Layer 7 of a small transformer language model trained on English Wikipedia (16 layers, counted from 0, width 96).
A neuron's activation on a vector x is GELU(weights . x), where the dot is the dot product.

Input weights of the MLP neurons that the questions are about. A number n stands for n times 0.0068.
n9: -26 -15 -3 2 45 -32 23 1 -17 12 -17 0 24 -37 0 -24 -5 23 -4 -27 -24 -5 5 4 31 2 14 34 12 54 31 -32 -4 38 40 -12 40 12 31 -23 -27 -1 -20 -36 10 -6 -11 -62 -42 17 -35 -28 -36 29 -7 80 -2 21 -18 -37 46 -12 25 -3 -42 -28 -5 56 57 -27 9 15 -46 9 -33 -40 23 -35 39 -45 -35 -3 15 -23 22 -45 -1 -13 27 14 -21 18 48 23 25 15
n37: 27 43 24 -16 21 -25 11 -20 -34 12 -18 -51 8 -10 48 45 34 17 -16 9 -17 -14 34 15 -19 -28 11 0 -38 23 19 -32 -44 26 -44 -14 29 42 -33 0 14 -9 84 13 -43 -37 -32 -2 -15 -61 -51 6 9 -36 21 34 9 -9 3 -32 53 5 -3 23 -42 15 -3 38 3 18 -9 12 14 23 59 -60 9 36 54 -5 -3 38 -19 34 -39 -34 22 14 14 -40 -21 -28 -33 -19 -5 -11
n77: 63 -30 10 -13 13 34 44 51 16 -5 20 4 11 -48 27 -12 -31 -26 12 -13 11 11 5 -17 9 -1 10 -11 -64 3 -22 -17 -17 -20 31 76 -23 -3 64 -15 -18 -27 33 18 -70 13 -6 7 -25 -29 2 2 -25 12 -53 28 39 -24 -29 7 -8 26 -69 60 16 -41 19 26 -16 11 -35 -23 19 11 -3 18 -38 20 -46 -18 -36 27 47 -1 -10 -21 -14 8 30 13 -36 29 -27 -15 -19 -33
n83: -2 16 26 15 35 -2 29 -15 -28 -30 17 -13 -43 -17 -8 -39 24 27 -19 9 0 -32 -50 -2 -22 -20 29 -27 -33 27 10 -24 -14 -5 11 -13 -48 0 26 -13 8 12 20 -20 -27 38 22 18 32 -24 -46 43 -2 54 -27 -7 33 3 -16 30 -47 10 34 32 5 -25 -11 -55 4 16 18 55 13 16 54 -37 -19 16 -26 31 -50 46 0 -9 13 47 31 34 21 10 5 -32 -54 -54 -15 59
n116: 35 -19 -17 8 -3 3 29 9 37 -20 -16 -3 31 -19 -1 67 -37 8 2 6 26 -38 -29 7 -1 2 -5 58 2 -44 -18 34 5 -32 -7 11 38 -34 -47 6 52 -47 46 -42 -7 0 29 -12 41 6 -23 -7 23 -22 -3 66 14 28 -11 11 2 -28 23 1 -32 6 -47 -21 -4 -32 -49 9 4 34 8 27 21 -30 -58 9 18 27 12 -43 48 -9 -52 -37 -87 11 3 57 43 54 31 -2
n117: 24 -19 -4 -10 35 21 -5 -32 -3 13 -22 -27 5 -10 15 13 44 -11 -17 9 -12 -11 -31 4 58 -63 27 -35 28 1 -61 1 -38 35 0 31 95 1 -12 2 7 -2 17 -28 18 -17 38 -4 -8 -10 1 -8 -27 -29 23 8 -21 -52 -32 -14 51 -42 5 15 21 32 8 79 -4 9 7 -29 15 4 51 -30 -17 -19 -42 31 28 -6 26 -75 -27 -10 0 -81 -57 -26 -2 27 43 50 15 -21
n128: 19 46 -4 -33 21 -38 22 -19 -28 -17 24 10 17 6 -4 -23 24 49 -10 14 15 14 37 -19 -16 2 -19 -19 3 2 26 4 -4 19 26 35 28 -6 32 -16 -4 -20 34 -60 -39 -33 0 5 -55 -24 19 -21 93 -11 -42 -13 -18 -12 -22 -34 34 -3 -27 21 43 58 28 -26 -12 -30 -19 -6 68 -37 2 57 63 55 -8 -4 -1 24 -40 -33 13 -20 7 17 -63 10 0 19 10 -10 -4 5
n168: 17 62 -64 -46 31 44 -2 32 75 -3 -43 -32 -20 -21 47 -25 -72 36 -32 27 17 13 32 -3 6 -19 24 -33 -28 -71 -27 -27 -48 14 35 53 4 16 -13 5 -20 45 -11 -4 -21 23 35 -53 36 24 -9 -24 -18 0 1 7 44 -14 25 3 45 -21 21 4 -10 7 39 -14 20 -31 0 11 -49 -12 -22 28 -5 6 -29 -21 -38 34 16 10 34 -5 -6 62 -56 -44 -41 11 -15 27 23 16
n185: -32 35 16 -28 71 -7 4 -37 10 4 -26 -19 28 -17 10 -17 1 1 -8 7 13 5 -84 4 1 60 43 -17 -41 -14 -9 -15 -14 4 -9 -19 62 8 19 10 -16 3 25 4 -10 16 -14 -23 45 -10 -9 -25 10 31 29 -39 -2 -26 -11 56 -4 -41 26 40 13 29 2 -18 32 -1 49 -31 -42 31 7 39 -6 -22 1 -53 27 -37 -3 -24 8 38 -14 -20 -37 -40 15 -17 -48 -32 -33 20
n201: -55 -1 3 -27 36 18 56 52 3 15 -37 56 -58 31 17 2 49 -12 62 -12 -32 4 -36 -5 2 -34 -37 -14 -26 -4 7 -34 -7 33 7 -29 19 -60 -48 28 -30 -11 -5 -29 12 13 -37 -63 7 -54 17 1 2 13 13 -22 -10 4 -20 18 -13 60 -10 -13 17 8 39 13 33 27 55 -3 17 -19 -43 6 -6 -3 -30 26 23 15 0 36 28 -5 -33 33 -17 -3 -18 -23 -12 -44 17 11
n242: -2 53 23 -24 44 -67 49 -53 -1 -10 2 -2 -9 1 18 3 94 -26 -76 -30 -2 -13 1 56 3 29 -32 19 1 -20 48 26 19 -4 38 -63 23 72 -26 -8 -25 -48 20 51 -15 -23 -20 34 -42 -39 27 -1 -13 24 11 -7 38 46 -19 -12 30 -63 -30 -2 26 -36 15 -35 4 -41 6 -20 -25 15 30 32 50 38 -33 -6 -3 22 -67 -38 -38 -17 11 35 -2 16 -38 -44 -40 -17 24 -2

Each question shows a token from some text and the vector x that enters the MLP there. A number n stands for n times 0.049.

" fl": 5 -12 -22 -18 -20 -17 -1 12 -6 31 16 29 37 21 -50 -25 4 11 5 -1 -35 -18 -27 21 -16 11 2 -23 11 -17 8 24 -31 -14 -10 -19 -12 58 -18 -12 -16 12 -40 -7 -8 6 11 22 -21 7 50 27 -14 -19 30 9 9 2 -16 -1 -5 8 26 -12 3 -12 -16 1 -19 10 1 8 -31 -3 -5 16 24 44 28 -19 21 9 -2 58 8 -12 -26 -5 14 -6 28 18 -5 -15 -24 -24
The neuron with the highest activation: n242

" a": -22 1 33 -35 -3 -20 -5 23 -5 8 8 -30 7 3 -21 11 -32 25 -24 12 -31 27 3 13 -18 10 21 -15 10 -13 10 3 -18 -2 -34 -6 4 29 1 27 13 0 -26 -17 -30 21 15 26 -31 18 30 27 10 -22 -6 -1 22 -7 -13 -32 -4 1 -6 -3 20 -12 -20 10 -46 16 -14 37 5 30 -14 27 3 -2 9 -5 34 1 -13 38 -11 -5 -12 -35 -3 -10 40 6 16 -12 -5 -1
Which neuron fires most, and how strongly? n128, at about 1.2

"–": -15 -7 -29 1 -11 23 0 23 -40 4 17 7 32 25 21 -3 -15 17 15 -1 -23 6 -20 8 -10 14 -9 -39 -12 -30 -16 5 -11 9 -32 10 9 27 -18 3 -33 32 -25 -37 25 -6 1 40 -39 -17 -2 50 0 9 26 -25 16 0 -18 -25 -5 -13 22 4 -13 -33 -38 18 -20 4 14 30 -29 -6 -9 17 -4 8 52 23 18 31 -7 16 -2 5 -27 -29 35 11 15 -7 25 13 3 7
The neuron with the highest activation: n9

"n": -17 -7 19 3 -19 -3 -8 20 -11 26 22 -24 38 26 16 -25 -16 -2 -37 15 -10 -23 -47 -16 -24 -6 20 -2 -35 -33 -22 14 -12 43 -20 -19 -4 19 -26 19 -18 -2 -29 2 4 15 18 4 -16 19 5 34 -8 -22 33 -1 57 -22 11 40 -13 -16 34 -5 18 -49 -10 16 -11 15 -12 -1 20 -15 -14 15 -7 8 38 9 2 29 24 11 5 -8 -25 -7 -6 6 31 -7 9 1 -22 -13
The three highest activations, in order: n185, n83, n168

" as": -20 -10 9 -24 -20 -18 13 16 -36 -1 33 7 17 12 -5 23 -46 34 -15 1 -28 -10 -23 0 -29 10 9 13 -8 16 6 -1 -35 8 -49 -5 23 14 28 35 5 11 -4 -15 4 16 12 19 -2 -5 14 44 -21 -19 1 1 35 -22 3 -10 1 6 -1 -13 18 -35 -24 18 -30 24 -9 16 9 4 -31 19 -8 14 19 23 -5 5 -33 40 10 -13 -4 -18 18 9 9 -3 6 -23 6 -5
Which neuron fires most, and how strongly? n37, at about 1.6

"ook": -21 -29 -31 10 -7 26 -11 32 -44 8 -10 39 30 0 -19 9 -26 7 6 -6 -18 11 6 -11 -26 12 -8 20 11 -36 8 19 -19 21 -14 -9 38 13 -22 2 -20 -24 -15 -1 -4 8 11 20 -24 30 6 25 -3 -22 17 -19 30 -9 -1 1 -2 8 11 12 17 -14 -2 19 -19 -2 -15 7 -8 -3 -14 19 -16 18 16 13 24 11 -41 46 5 -11 -8 -27 14 0 40 -27 50 -39 -20 -6
The neuron with the highest activation: n201

"at": 6 -15 -20 13 -7 1 -7 -8 -14 18 25 10 -5 -1 -8 -10 11 8 -7 13 -30 9 4 -10 -45 -4 14 -7 10 1 -32 9 10 9 -52 12 15 27 -32 -3 -29 -5 -23 -22 7 -20 14 24 -30 23 -3 45 -20 -12 13 6 34 3 -11 14 -24 11 9 39 8 -28 -40 4 -3 2 -59 55 7 -10 -1 -29 -16 8 59 20 3 -9 -21 66 -12 -14 11 12 -20 13 45 28 12 -15 8 1
Which neuron fires most, and how strongly? n37, at about 2.2

" I": -13 -19 29 -5 -22 21 12 19 -23 -13 39 15 8 18 5 -20 -24 16 -17 17 -26 8 -50 -7 -24 52 9 -1 30 -29 12 -15 -8 20 -43 -2 20 22 -12 10 -34 3 15 -3 -19 12 -11 49 -19 -3 21 31 -47 -16 -7 -9 11 -25 17 23 7 -15 2 8 12 -49 -8 13 -1 -2 6 31 -7 23 -11 20 -17 15 5 -4 5 15 -11 29 -22 3 -29 -26 -5 12 46 -8 8 0 -13 1
Which neuron fires most, and how strongly? n185, at about 1.9